Layer 5 of a small transformer language model trained on English Wikipedia (18 layers, counted from 0, width 128).
A neuron's activation on a vector x is squared ReLU(weights . x), where the dot is the dot product.

Input weights of the MLP neurons that the questions are about. A number n stands for n times 0.0016.
n2: 20 130 -89 28 105 33 142 -91 27 3 9 101 -22 226 63 32 -36 -109 -12 -35 -76 -161 66 6 71 -56 -93 -77 24 112 195 -29 115 37 15 37 83 150 27 -3 -180 -74 -49 -107 -41 -48 3 109 128 43 28 -125 3 27 -255 -3 -176 -97 -6 182 -115 -62 13 110 -31 42 -82 -137 128 48 -220 -11 -180 93 202 -111 36 230 30 -39 -39 -15 51 -126 61 68 6 -221 69 -88 22 44 67 40 71 -66 -115 36 15 -11 24 52 -18 171 -200 -33 -144 -27 239 42 -102 -12 -91 80 -20 -70 -74 192 115 -26 20 -103 -12 -54 40 -96 77 -64
n15: 58 134 -128 -50 110 17 -52 -133 -53 64 79 39 162 -45 13 -10 -173 -53 -64 27 -16 53 69 -146 113 96 -108 227 -138 -75 -89 -30 -165 -201 -36 -142 -80 -7 -14 -14 -34 72 60 237 -177 7 -57 -225 -32 156 -36 14 110 70 74 -110 -25 16 10 17 -137 186 97 -82 -18 -21 86 -29 108 322 -83 46 -108 -177 31 -183 135 -146 250 60 52 0 -133 7 14 38 80 54 -63 -170 163 -38 -68 118 -26 -94 -195 -62 -137 149 -92 -138 72 51 156 121 238 112 81 -108 40 -35 59 -97 100 -48 111 -38 -64 61 63 -31 -290 351 -89 111 -3 20
n28: -53 58 182 26 41 -328 -53 155 -102 89 -13 83 -55 -31 64 90 47 16 56 -25 78 100 -25 19 -85 -31 -84 98 -48 126 39 15 3 104 -84 99 -3 -35 -206 59 52 119 0 -138 -161 -101 98 115 -53 63 48 0 -71 -134 12 39 32 135 -159 -18 -269 128 196 -116 -117 121 -60 -112 -49 42 218 -39 108 135 0 -9 -47 -121 145 -185 0 136 23 115 31 -64 -121 28 130 137 113 157 -155 98 -81 149 -143 145 -80 6 -157 37 -128 46 102 -161 -75 -92 173 187 -46 -63 -141 -69 -27 -99 50 -80 6 95 126 -44 -35 6 -58 6 -164 28
n55: 76 18 -38 -75 91 77 24 45 3 -24 25 -69 -271 155 30 7 121 4 24 37 -96 189 136 77 94 -17 -149 -150 -9 8 18 101 -64 -321 -100 -73 376 -85 -84 7 -218 -10 -13 -149 120 85 16 -138 -23 -7 46 -82 96 219 -102 -36 107 -123 95 -50 21 48 -30 -75 -57 105 -80 -200 44 120 87 -250 105 -203 168 -150 45 -130 80 176 247 109 -174 84 -34 13 116 -79 -147 -93 122 198 -48 -74 -116 -21 14 52 -53 -65 108 31 21 6 78 -154 -3 -81 -107 -130 -15 224 -33 38 -34 155 -195 -172 61 166 -10 148 77 4 -169 46 50 61
n82: 46 154 215 237 -44 18 86 163 129 84 -34 71 -125 -131 -193 -14 34 -77 144 -21 -85 96 -184 -32 97 -7 183 -116 29 0 170 132 -153 122 -48 124 -97 -156 -43 -124 140 -268 0 -229 116 3 20 -77 -17 213 -113 -130 -184 25 -95 40 -26 157 160 124 82 -192 104 214 -74 152 -133 -98 -154 -72 68 -146 -95 135 -53 -120 -32 148 101 -167 -93 0 191 135 -149 -43 -145 148 40 -18 -102 47 -49 42 103 58 82 -37 -124 117 -41 -94 -160 -82 -35 115 -92 47 -159 206 -30 36 7 -68 38 -159 29 -200 156 -94 -178 188 141 -54 -122 33 -77 -18
n88: -29 -105 -179 192 6 -74 232 75 30 0 -107 31 -34 92 19 -23 81 -139 -208 -103 -234 143 57 74 -3 79 80 -193 -50 179 208 74 176 -6 -14 159 76 -57 77 -82 55 -205 -27 123 65 28 -6 314 -125 -10 13 65 -153 -61 -26 0 -136 -111 -84 -156 63 -211 50 75 3 -30 63 188 -68 156 -153 110 107 -31 150 -16 -13 121 -3 -212 7 7 -32 26 -69 61 3 -68 -13 128 -58 46 -163 152 108 74 43 -97 44 -273 53 -71 -86 -85 130 -57 210 57 -130 -37 -42 -27 102 -113 48 -102 106 -64 123 -103 -63 43 138 -197 79 -33 -63 16
n105: 66 -49 -48 -91 23 113 -100 167 90 74 9 -152 -89 -12 0 27 86 207 -65 -68 86 -59 -243 -37 3 90 154 98 0 95 -47 -23 0 88 25 70 0 110 -238 -125 219 -48 0 104 -65 -220 -117 43 105 -61 -237 149 37 -9 33 -3 -28 -17 -135 -125 36 21 -195 -56 9 156 -64 -114 24 81 231 -40 77 -6 -75 -3 43 86 -97 0 73 -21 193 -64 224 89 79 -48 -150 -3 6 -63 -69 76 -90 76 126 -17 -12 25 -110 -83 30 -83 30 43 22 162 -42 -58 -126 -73 -101 -33 47 -140 73 -6 -90 56 64 -27 95 143 69 -201 -82 -190
n122: -199 -40 109 92 173 10 -13 130 -77 -81 41 -25 -61 377 35 26 -153 -44 -3 -23 154 -7 20 -117 38 -23 62 -14 -9 -246 78 10 -77 -77 -119 123 89 -54 -17 179 207 132 -94 6 -208 281 -119 118 -56 -16 79 71 -217 -141 -91 -47 -243 -129 -39 114 -13 3 -50 -149 92 -53 -76 104 -19 146 66 -97 6 0 81 -13 163 -3 53 60 -23 -177 -109 124 -29 -164 167 -65 157 -127 146 69 -16 -93 139 -23 -46 -40 37 43 0 -71 -118 -166 -130 46 -36 -110 77 207 -110 37 136 56 42 -62 -13 97 -104 52 47 154 -110 -30 102 70 -12 146
n211: -21 0 -42 116 196 -145 14 145 -196 0 95 43 -74 160 -132 -59 122 -93 58 -48 45 -75 -144 145 98 73 34 -173 115 0 -43 -78 14 20 -58 -50 109 -160 71 -218 82 105 138 -53 -7 -79 -42 132 109 70 -134 -214 -7 110 -79 -197 -208 3 -58 57 -132 -42 -26 -86 155 11 74 0 271 -44 183 43 86 -18 21 155 -49 59 -25 -7 0 85 93 -67 -125 13 -74 245 -177 -290 55 -101 -17 -58 -67 -18 17 -178 -25 -46 -112 -7 306 102 -240 116 244 159 -59 60 -29 53 134 88 51 -301 -18 -50 -123 99 -84 -52 142 -102 -22 21 -79 155
n216: 54 -3 57 -56 48 -94 -172 -28 34 -25 219 57 94 -161 40 -50 111 -59 -85 177 -126 -118 74 6 68 -114 66 48 105 59 -43 -71 120 -248 -66 -122 19 -10 -174 -120 97 13 -167 85 -226 63 -120 -110 -48 205 30 -88 259 -3 -131 -88 -42 -116 50 77 -19 57 -292 -72 -13 -45 15 164 -72 -52 -74 -21 140 40 57 -176 -48 -47 215 -13 153 97 -143 68 -50 150 -35 -35 32 -60 -44 35 116 68 40 -48 -161 -114 100 -36 77 81 -57 146 66 54 20 74 -81 -129 137 16 146 173 170 -107 38 55 86 106 49 -101 142 209 -72 -74 32 -41
n247: 73 -147 -134 -55 56 261 7 3 -39 3 105 -187 34 166 -77 135 -44 20 -145 -16 101 -154 -40 -158 -23 -10 123 -11 173 58 -100 39 48 -49 -69 -87 -13 88 172 -10 62 94 15 -118 -95 85 74 -214 -85 -51 -141 128 -237 -109 -210 58 -89 72 150 87 -86 0 -130 7 107 186 61 -4 118 183 37 -63 -98 56 46 102 104 36 101 0 10 -128 93 122 -46 -191 -105 69 -78 -83 111 -110 -76 13 -109 14 -80 22 -112 -150 33 111 20 -125 79 151 -25 -132 220 135 35 -155 -70 44 -91 225 158 -85 53 150 -35 -175 -176 -74 -10 -61 -81 305
n256: -56 -146 44 -23 50 58 -98 59 -23 0 155 51 70 -13 55 172 84 113 -16 99 23 -114 -96 0 -55 38 60 96 152 24 -212 -218 48 132 -55 49 105 -244 58 38 -78 28 -6 -27 59 246 -73 -10 45 -173 -6 -262 -85 116 192 363 -45 56 9 -15 22 19 -140 26 49 -35 -6 179 28 -70 -70 162 -133 3 -28 -9 -118 22 10 -151 -35 -67 155 -27 194 -64 90 -56 -141 100 50 -41 -137 151 136 -3 104 -131 -103 68 -155 12 107 110 -25 -124 32 -99 54 -80 -265 -83 -9 60 -111 -69 -232 -77 15 28 79 -53 -93 -13 -13 6 -11 81
n257: -14 22 226 58 -33 168 -124 -119 210 -7 103 -90 -32 74 -116 -115 163 -25 -253 138 -13 120 50 -21 -17 32 158 -118 192 -73 204 100 144 3 -55 -152 -191 -115 150 -28 -97 -92 81 199 -70 -50 39 32 83 30 -152 -52 -145 -18 -62 -14 -22 83 14 -102 -200 -144 145 76 95 -168 41 30 118 -85 -82 0 52 18 -126 14 -138 -49 -64 136 81 -207 -57 109 157 -108 -64 143 14 279 -23 -42 -3 65 -3 125 -46 43 179 0 -223 -255 218 65 -35 117 42 -96 -146 82 18 -196 64 -152 -21 -126 57 -86 -180 21 3 77 -47 139 197 -21 131 243
n276: 64 -181 68 63 75 59 -16 -54 -113 53 -171 -3 -142 -48 -118 76 6 407 -16 31 56 -43 -23 -78 173 109 230 -104 117 -135 20 -19 0 44 -50 -9 -55 82 81 -51 38 -32 136 40 -38 -94 151 154 3 -99 -43 -82 142 222 132 214 -148 -69 28 -130 61 93 -62 -43 -43 -166 83 -34 -220 -40 -87 131 22 134 -41 -25 -23 -168 -226 101 39 94 -10 84 118 56 23 -19 6 60 -71 -141 -76 122 15 127 73 91 -111 -90 46 44 109 -159 -173 32 -50 88 34 49 -151 133 71 -110 -3 67 -123 -88 24 94 -21 -70 -20 -227 -3 146 -191 -9
n280: -108 -64 43 109 -11 32 145 120 0 -214 -301 278 -93 -213 286 -4 55 48 61 -72 154 4 16 134 128 58 -119 -181 -80 101 346 0 -139 125 64 -67 -125 -107 -221 -12 153 -55 -147 -22 -135 -96 144 139 66 -41 -60 85 -338 -67 310 -116 168 88 4 -26 -85 -226 -101 -177 -44 -51 63 119 -130 -75 59 -7 122 37 100 269 -16 81 -181 -24 -239 -114 -50 -15 19 -104 83 12 -16 85 14 20 -27 186 0 -158 -221 221 12 18 -42 103 97 161 -138 -118 140 32 91 51 90 -165 168 51 -91 89 20 202 51 -76 -52 -73 -87 -201 242 -122 63 -126
n313: 0 41 20 -97 -106 -91 -13 -40 211 219 -108 6 -22 256 -87 -66 -38 106 -16 -91 -224 -48 13 20 81 70 60 -11 -101 145 -93 136 61 81 -124 90 -80 41 142 -20 -49 -40 -49 -169 -63 -149 -12 20 148 119 -77 286 21 258 102 137 -3 62 -39 -142 -40 3 -43 -144 76 173 83 -18 196 68 -67 98 -39 66 26 10 -44 -151 125 186 -54 -88 103 145 99 86 -10 7 91 -92 28 127 -63 114 35 145 162 9 41 -106 24 -140 -86 98 154 -171 -141 -139 -145 20 -10 13 -138 -148 23 -122 -265 30 87 -75 -188 -265 -51 71 24 94 93 66
n364: 154 -89 61 11 139 40 -7 -86 85 53 53 164 -96 -75 42 78 61 -118 -18 -144 -66 -156 -156 186 -42 104 0 -109 -119 -82 30 -25 0 -21 -7 -42 471 18 -26 168 60 -33 -262 -124 -192 -154 -146 228 -92 -83 -48 -39 -59 -15 28 148 -41 47 -228 -160 79 -184 82 219 257 -73 62 23 -14 -90 -232 117 -18 151 78 -18 65 -110 236 161 -33 29 69 -87 79 223 212 107 18 -79 -50 90 153 -56 86 -15 65 41 0 -173 -48 159 -208 -132 18 -18 -80 84 126 18 -181 -80 145 123 -126 46 102 -70 -30 53 24 -211 84 -186 15 47 29 -11
n422: -24 135 -80 126 26 -159 -70 -52 -41 -89 -109 10 -115 131 60 -158 -102 -71 -127 -17 -80 129 -63 -4 -84 -38 103 60 90 -173 -32 51 -124 68 29 187 -112 46 109 93 126 80 -42 -66 -62 -36 109 202 -13 217 -20 113 25 103 31 171 7 250 -159 -151 -228 135 -210 143 0 21 193 -73 -130 -40 -28 -218 -51 91 -134 -58 -63 195 -56 14 -3 -60 26 34 -28 80 -42 89 -88 244 39 -122 55 -64 -220 -201 -245 -118 18 156 -96 153 83 -175 154 35 45 74 155 172 196 -14 123 157 -267 41 -38 -148 -32 -75 -66 -107 -28 -32 -36 91 -110 65
n429: -183 170 -263 -111 -131 71 -262 -47 -153 47 -89 60 -180 -84 53 -66 77 -83 11 -25 163 -106 -89 112 -32 -92 70 235 -165 -232 23 176 56 -50 -27 89 48 -75 67 -18 188 -22 -17 -32 15 28 -95 8 24 -64 -141 102 19 64 206 208 11 41 25 -203 -84 -74 -8 53 308 292 124 190 -90 -110 7 35 4 62 -128 178 152 -247 15 109 152 49 -55 21 139 204 -37 138 60 113 -123 -100 197 -4 46 -161 -37 171 -30 -14 -49 -126 220 152 25 -141 -10 -60 -71 78 100 -86 67 78 -86 51 11 -120 -199 123 109 -102 -243 -71 -256 179 -57 0
n460: 38 32 202 -14 42 -28 104 -96 -6 3 62 -73 342 307 138 -14 -102 202 -133 -20 -35 -36 74 -25 178 83 -109 232 -118 -8 -11 196 -89 -41 -179 -40 -7 -14 -102 65 -126 -125 -10 -100 130 -138 -38 -64 -33 -187 3 45 -68 265 106 -71 -11 55 122 -167 7 97 -79 39 -118 -49 -100 142 27 -57 45 40 -31 -113 -79 41 -59 31 147 -67 7 42 -71 50 -14 132 0 38 84 -31 61 111 62 71 -120 53 76 33 -18 -209 31 -217 159 45 -31 -63 -208 -74 -66 35 -229 -18 167 -377 -216 182 -35 -166 3 48 43 86 -236 -84 108 -11 25 -61
n461: 18 126 -102 -22 -112 -37 29 -57 144 14 -102 -113 -123 83 115 -39 41 126 -210 -191 -106 -119 -109 -7 98 166 97 105 -90 -106 82 7 70 7 -78 188 7 -180 -7 57 -114 -185 13 -7 7 17 23 210 116 -52 -166 193 -45 70 234 78 37 17 -7 119 76 130 242 -22 -30 -246 -73 316 -224 -52 84 7 64 -30 54 -93 109 -168 -69 -7 185 -245 -124 171 -140 157 -147 4 -95 64 -87 127 -161 131 -94 169 -194 236 103 78 45 74 68 86 -124 -138 -77 143 -184 -172 38 18 108 145 -141 -39 55 84 -141 99 -177 -129 -4 22 112 62 -131 156
n504: -39 87 -105 -47 -76 -56 -49 42 209 -125 231 -74 0 -87 120 -26 -40 -130 -128 57 -135 -44 -89 72 113 -42 94 81 93 0 -81 29 0 -63 158 -63 85 46 -142 -71 106 268 -96 -59 -13 -108 283 10 151 -147 -44 -202 208 176 -38 100 -10 40 254 -97 -36 -23 18 84 -30 33 -37 -31 -61 -13 -157 -90 -173 -232 142 -106 46 -83 59 -139 36 20 73 25 -132 -66 -248 -93 86 -23 -45 101 -100 -6 -28 -26 -68 145 156 -6 151 13 6 152 -141 -144 18 -43 55 0 -7 145 56 56 13 26 131 7 112 175 -147 -120 93 -10 -155 40 150 -80
n507: 9 -3 -47 87 76 -71 3 86 147 6 49 19 177 -153 -110 43 -77 89 -92 -187 29 111 9 56 59 -55 -125 -47 -44 94 -162 -91 -30 -20 -3 -137 47 27 3 121 -171 183 -3 25 -55 -3 153 -3 66 61 -200 20 168 -24 -63 140 -182 -106 -88 -132 32 73 122 114 -39 -147 -22 -83 -60 -22 -3 -94 26 61 -11 -83 23 23 50 127 -157 6 -283 34 92 -62 -77 -123 38 60 -81 9 9 111 -50 268 -110 -132 -18 8 10 -122 29 -104 -120 120 32 41 185 24 85 111 78 -18 -23 17 167 89 -32 111 61 -242 -97 29 48 -26 42 -3
n509: 91 184 88 -121 -38 -97 48 -18 -23 4 -19 14 98 273 92 54 14 -228 -83 -122 108 154 166 15 78 -98 -99 -126 56 -20 109 121 26 210 45 -70 -191 -52 89 15 198 -128 37 -154 -29 14 64 -34 249 -144 224 -173 -174 -45 -7 23 53 -31 -75 -187 -84 -73 -201 -75 42 -123 -67 46 -233 -25 -15 -17 18 96 109 -115 88 97 26 89 224 -167 90 18 -76 125 59 36 107 225 305 -268 58 -14 18 -308 76 -152 -108 -106 -59 -57 117 50 83 -114 3 11 -140 196 19 -96 39 52 46 109 96 -4 -20 -100 70 22 126 -148 64 -196 -172 -313

Each question shows a token from some text and the vector x that enters the MLP there. A number n stands for n times 0.008.

" is": 98 50 -75 -28 -140 55 48 -68 -46 24 39 -75 133 10 -102 -140 -35 -5 50 108 31 136 63 44 57 -85 -129 125 84 -45 -18 -81 27 -13 -28 54 50 -83 -12 -30 162 47 221 27 78 8 -104 43 -98 123 65 70 -74 85 31 -57 -50 133 -156 57 -169 -1 -25 61 2 -141 199 -30 90 67 -54 11 -36 64 -11 49 -59 -78 -46 73 -41 -7 -17 -129 -61 -15 66 -115 6 -55 -218 -33 -187 -70 -25 -8 104 98 63 76 126 -3 -53 -119 66 -82 -139 93 -55 -78 2 48 -125 34 -92 174 47 159 -108 -121 -177 107 67 -17 0 -13 334 -81
The neuron with the highest activation: n422

"and": 67 17 -124 -45 -133 -1 27 -20 -90 27 81 45 233 76 -30 -76 -37 55 24 70 132 37 80 -27 -50 -84 -155 61 228 45 -67 -46 -2 39 -157 -30 78 44 -72 54 109 45 205 69 54 149 -91 7 31 155 50 -40 -6 -57 6 -38 -60 204 -69 33 -43 12 -32 86 -114 27 176 -32 98 15 -12 26 162 56 -104 -47 -3 22 -13 88 32 4 -96 -71 -136 -79 -47 -67 -72 -16 -317 -60 -106 1 -93 60 163 68 -20 62 115 -72 -70 -84 100 -106 -149 125 -5 -142 -148 47 -89 -8 -40 144 -56 141 -66 -72 -204 186 21 -36 -68 76 111 -17
The neuron with the highest activation: n460

"ik": 157 48 -65 -75 -125 -39 48 -121 -106 29 95 -79 177 12 92 -70 -98 -23 -38 121 87 73 46 60 43 -13 -67 134 140 2 29 -253 -45 26 -18 -4 3 -62 -49 38 145 22 139 33 75 100 -16 -40 40 149 19 -3 -45 12 21 34 37 95 33 76 -31 26 27 67 -7 -153 254 20 11 29 -63 79 5 24 -73 88 75 -89 -32 -8 -41 -15 -54 -129 -34 -73 0 46 -133 -63 -218 -54 -56 -48 -56 31 189 139 -68 44 117 -136 -114 -109 83 -127 -106 138 -5 -74 -157 -23 -198 35 25 123 -56 139 -73 -185 -211 80 23 -94 35 18 222 -67
The neuron with the highest activation: n256

"a": 73 24 -68 -73 -112 79 29 23 -115 -39 80 12 130 55 -34 -24 -76 -79 52 59 204 122 84 41 24 -39 -176 139 156 22 -89 25 -8 -56 -3 23 70 -39 -145 3 152 -63 101 6 11 142 -64 36 -48 161 62 -26 149 30 42 5 -29 82 -24 82 -39 -105 21 -14 19 21 180 -34 -10 -27 5 29 150 -25 -43 15 82 -67 -4 63 41 150 -66 -174 -111 -25 -3 16 -26 -71 -286 -20 -30 -128 -64 21 156 174 1 32 179 -140 30 -161 5 -77 -207 169 -5 -167 -57 -74 -60 6 -80 117 23 189 -77 -109 -164 55 -3 -131 -114 126 192 -6
The most active neuron and its activation: n429, at about 4

"ou": 50 -24 -95 -14 -94 97 -21 39 -36 -74 -23 -71 79 -58 21 -27 -114 -23 104 -52 70 42 145 5 14 -54 -274 218 276 -6 -15 -129 74 -5 -41 43 97 50 -99 -72 140 -16 134 16 18 108 0 -13 34 96 9 -1 -84 78 64 27 -58 179 -120 -62 -37 48 97 -24 31 -30 184 108 37 -93 73 50 -37 -100 -23 -28 1 -134 -127 97 -4 -51 -42 -74 -214 -57 85 -94 -72 -14 -255 -23 -28 -16 -77 -12 147 139 -26 -5 33 3 -105 -58 -5 -59 -69 65 -14 -31 -38 46 -209 12 -93 151 6 325 -28 -51 113 4 73 -154 40 116 109 -25
The neuron with the highest activation: n280

" Y": 134 58 -36 -27 -126 10 42 -43 -17 -17 94 -133 74 1 -68 -59 -108 41 92 78 130 31 121 49 68 -58 -103 182 183 10 -54 -106 -30 -36 92 19 15 13 -133 49 152 -60 182 32 -33 73 -5 -5 -118 57 121 -104 -54 -83 -29 50 -78 107 -70 30 -96 -11 25 66 -23 -9 128 -9 100 9 -55 53 143 75 25 49 -41 -7 -87 29 9 85 -74 -126 -125 -39 12 -21 -151 -50 -287 -126 -67 12 -60 -18 172 97 46 1 187 -158 -62 -133 73 -85 -145 149 3 -97 -76 30 -123 53 -34 68 -38 249 -17 -37 -146 32 33 1 -19 -48 245 -71
The neuron with the highest activation: n504

",": 104 42 -53 -47 -49 84 -11 -4 -45 40 21 10 102 30 -80 -67 -42 -28 17 6 42 105 84 53 -11 -78 -124 156 137 110 120 -66 27 -51 -9 129 41 -28 -103 48 206 10 194 43 -39 53 -199 18 -71 250 84 -30 3 56 67 -23 31 97 -168 56 -138 -114 19 56 -9 -86 177 53 -2 86 -101 92 109 33 -27 -30 -16 -6 -65 98 -14 -14 -56 -100 -79 -44 -13 -99 -80 -123 -275 18 -118 -117 -100 68 154 110 49 26 82 -56 -29 -113 84 -81 -132 89 7 -151 -41 42 -108 -55 -25 128 9 102 -127 -108 -155 37 18 -66 -59 41 266 -24
The neuron with the highest activation: n88

"or": 25 20 -52 -56 -111 -9 -6 56 -130 57 105 -39 204 31 -71 -45 -132 19 48 100 99 81 104 -97 -21 -37 -146 63 107 129 -21 -207 72 -20 -60 -133 -8 -4 -52 9 99 46 169 42 29 101 -8 -21 -23 148 117 -6 -44 -103 -16 42 -19 140 -156 105 -56 -28 18 37 -82 -2 77 -19 45 31 -37 118 88 34 108 -40 51 -36 -19 62 -119 1 -26 44 -201 -34 42 12 27 -54 -306 -141 -114 -136 -141 112 126 254 -88 60 105 -44 -39 -140 94 -91 -18 71 137 -24 -50 -33 -160 24 -39 107 -54 215 -117 -62 -154 13 54 -150 -39 37 170 -11
The most active neuron and its activation: n247, at about 1.7

"te": 24 43 -24 -63 -45 -18 59 -57 -67 35 96 -142 205 -41 -48 -12 -33 -64 -38 77 121 40 167 7 87 -40 -166 192 218 117 -18 -179 -21 58 50 50 45 -35 -119 8 150 -41 135 39 -48 165 -160 -38 -75 67 9 -92 -34 -16 44 -67 -80 181 -45 55 19 -110 105 15 -43 62 184 73 28 34 -50 -19 80 -27 -93 -19 119 -27 -46 66 96 -11 -55 -186 -120 -22 62 -137 -58 -88 -339 -34 -86 -120 -36 124 159 49 -39 -13 53 -31 -36 -88 40 -105 -143 118 -2 -93 -32 37 -110 39 -3 57 46 172 -10 -62 -113 50 89 -53 -80 -31 109 -61
The neuron with the highest activation: n216

"i": 7 30 -3 -51 -56 60 -1 -23 -14 -65 69 -137 122 71 -5 -85 -65 3 -50 122 131 119 79 -12 9 -32 -198 148 228 4 7 -84 51 -6 -21 7 116 56 -27 15 149 -56 203 116 24 50 -30 -110 53 139 48 -123 -29 32 57 -3 21 208 -23 -2 -38 -94 28 14 12 -15 176 24 -29 48 -54 122 158 -49 -70 -1 83 -63 -33 -21 -91 37 -87 -189 -119 -86 52 38 -88 13 -324 -21 -13 -127 6 84 78 93 5 31 111 -153 10 -99 64 -35 -211 81 -6 20 -67 -1 -165 -32 -23 122 -1 134 -190 -100 -73 26 22 -103 -99 55 288 -54
Which three neurons fire most, strongest first? n257, n460, n429

"ay": 95 37 -54 -34 -138 -72 75 57 -161 20 55 29 138 119 40 -87 -138 14 23 29 153 109 102 -29 43 5 -141 112 119 28 -113 -16 37 -37 -46 49 38 -27 -131 67 46 -55 214 64 -73 -66 -56 -42 -66 78 62 -78 22 5 17 -4 -1 98 -193 100 -22 -12 38 115 -55 -133 158 134 59 -65 -37 29 184 30 19 5 -16 -26 -76 31 0 -12 -71 -164 -78 -31 13 9 -68 -74 -189 -97 7 -50 -13 136 160 179 -109 38 73 -85 -33 -185 140 40 -242 113 39 -98 -69 -8 -37 -4 -80 122 -3 243 -173 -64 -130 64 109 -65 -39 -75 92 -51
The most active neuron and its activation: n460, at about 2

"un": 88 18 -57 -60 -16 52 31 79 -27 29 125 -86 117 20 -72 -105 -131 29 92 71 94 88 157 -86 -63 -21 -48 53 171 10 4 -137 37 11 -159 3 -58 60 -62 31 124 -57 67 29 -47 -5 -40 -98 163 356 -1 -154 11 26 -22 -4 -14 153 -62 89 -48 -108 92 -14 26 -126 36 33 49 -45 -89 -16 49 46 33 -9 25 -70 -97 0 17 -112 -23 -103 -86 -40 -34 -76 -126 50 -266 59 -12 30 29 103 125 57 -37 88 353 -25 -58 -201 111 -47 -77 182 0 -22 -76 18 -304 -92 -11 174 -41 118 -80 -56 -86 4 87 -41 -5 153 222 -65
The neuron with the highest activation: n82

"ard": -7 44 -69 -96 -87 94 60 74 -74 -3 126 19 192 4 -63 30 15 35 -62 123 192 9 57 54 -63 -23 -86 120 214 41 -3 -220 15 -43 -106 -72 77 -32 -128 -10 94 -38 32 42 3 51 -117 9 -19 237 -54 -70 -69 7 -18 -59 -22 115 0 18 -104 -133 81 14 -39 58 222 27 -98 26 37 -36 196 -57 80 10 67 -37 -20 -45 92 4 -79 -123 -41 -100 61 -81 -36 -60 -230 12 -100 91 80 194 139 117 65 -50 156 -46 -111 -8 -31 -48 -197 94 16 -113 -90 57 103 69 -9 90 4 185 -123 -116 -270 78 57 -16 -88 -1 126 -104
The two highest activations, in order: n216, n504

"t": 171 43 7 -37 -78 108 5 -117 -81 104 84 33 131 -50 -59 43 -231 -108 -16 59 61 38 111 -67 -59 0 -131 168 179 0 -23 -55 7 60 -28 -52 82 14 -99 -41 156 21 195 83 15 68 -138 46 -117 138 -9 9 -53 -54 -27 13 0 158 -68 -73 -4 -53 79 22 -24 -43 120 94 -7 79 8 74 211 -8 8 6 136 -35 -65 37 29 25 -61 -173 -85 -60 24 -46 -37 -66 -250 -41 -98 -158 -107 69 96 164 34 30 158 -52 60 -104 2 -166 -74 41 -24 -130 -63 12 -96 43 -24 158 -69 195 -117 -35 -160 85 62 -66 -75 52 155 -131
The neuron with the highest activation: n15

"-": 10 40 -30 -57 -43 32 8 -57 -1 1 -19 42 176 32 -17 31 -55 -86 53 22 103 36 215 11 -14 -71 -138 143 206 20 -22 -152 38 -44 -32 -11 24 -68 -58 49 202 75 296 108 15 10 -112 -14 5 205 89 -38 -30 26 25 18 -45 71 -208 -31 -100 -69 77 17 10 -53 120 18 33 30 -32 46 38 119 -14 42 6 -13 -67 83 -20 -25 -54 -106 -52 -11 35 -50 -47 -161 -259 6 -56 -130 -51 95 143 -63 65 68 193 -147 -68 -125 94 -24 -194 133 -30 -83 -78 24 -162 -71 -54 143 -6 164 -135 -111 -118 94 17 -94 14 30 182 -74
The neuron with the highest activation: n507

"k": 98 70 -75 -61 -176 32 103 39 -132 -16 128 67 197 24 -14 -93 -177 -64 -3 80 138 66 91 16 -2 -13 -63 90 191 -21 -63 -216 -114 30 115 7 -19 -118 -149 -8 173 22 150 88 11 4 -13 49 -4 172 -10 -74 -27 49 78 -74 -52 212 -83 70 -51 49 -3 44 -56 21 250 119 -24 103 -63 38 95 111 -82 18 -32 15 -104 77 33 -43 -73 -86 -78 -13 -28 153 -89 -23 -292 -66 -122 -67 -40 1 112 113 -13 -47 43 -71 -30 -79 90 -88 -97 94 -7 26 7 -16 -262 46 -35 133 -20 96 -146 -100 -177 22 54 -77 -76 36 183 -18
The neuron with the highest activation: n422

"ar": 116 13 -107 -58 -89 -66 21 -37 -115 12 71 -43 80 69 -17 -78 -54 -61 36 126 -34 45 141 -8 -19 -14 -175 71 224 23 -8 -128 131 4 100 -12 51 16 -168 26 98 14 190 85 16 82 -48 -53 91 99 77 27 45 34 46 -64 -65 126 -186 15 -45 -81 66 8 24 -49 41 27 54 -41 -19 72 155 -47 52 100 128 -18 39 56 -27 -38 -87 -37 -139 -128 21 -84 -10 -41 -223 -147 -19 -99 -7 95 121 224 -110 19 210 -82 -36 -91 20 -70 -281 68 54 -77 -100 -13 24 -15 -49 146 -67 127 -114 -140 -100 165 66 -141 1 13 194 -75
Which three neurons fire most, strongest first? n460, n2, n55

"at": 117 19 -30 -62 -74 -125 71 115 -89 19 118 56 92 -11 19 -54 -18 -112 30 80 216 -65 139 16 11 -83 -125 32 152 29 -52 16 81 0 -60 -51 -16 -9 -115 -5 83 -42 144 94 81 71 -163 -51 54 179 33 27 -103 18 5 -72 -26 207 -76 50 -93 28 29 9 50 -92 196 -39 40 91 27 87 93 117 -23 -9 107 -99 -41 27 31 6 -72 -184 -34 -87 51 -42 -89 23 -323 -95 -18 6 -89 -81 97 289 22 70 50 -11 -63 -72 80 -138 -134 93 11 -126 -20 0 -135 34 46 159 -94 86 -88 -91 -216 41 107 -125 59 34 108 -131
The neuron with the highest activation: n280

" r": 45 80 -58 -21 -158 -8 -45 -76 -165 -4 99 -15 169 55 -76 33 -195 -12 70 98 9 38 154 20 55 -103 -149 82 145 28 -43 -139 25 -22 -18 3 15 10 -79 41 214 -12 233 19 45 30 -34 -65 -96 235 189 40 -74 -40 63 -24 1 120 -167 94 -82 -38 27 -15 41 5 138 -31 -34 40 -13 84 79 103 17 52 -12 29 -45 31 58 35 -25 -92 -41 -36 58 -133 -72 -52 -328 -18 -79 14 -99 18 153 41 77 -68 -21 -36 -7 -87 81 -42 -144 163 -70 -117 -76 3 -200 75 -46 155 -3 158 -172 -64 -51 81 44 -93 -8 -81 151 -65
The neuron with the highest activation: n509

"y": 105 21 -69 -38 -92 14 98 -83 -25 -47 2 -90 191 58 -10 -44 -131 109 11 102 147 78 83 12 -63 26 -94 168 252 37 -70 -146 27 -19 55 2 67 20 -113 -25 122 33 99 135 -51 47 -75 42 -96 6 81 39 21 -58 0 35 -10 89 -119 -7 -68 -21 -12 -9 -126 -92 201 51 64 -81 -35 83 47 12 -63 -59 65 106 -43 9 48 80 -82 -172 -43 -127 -59 -40 -64 -163 -270 17 -127 -79 -1 -16 176 168 8 33 194 -140 -11 -147 63 -27 -89 68 41 -108 -4 -30 -88 6 -62 178 -2 135 -87 -6 -207 102 75 -68 -66 51 245 -17
The neuron with the highest activation: n504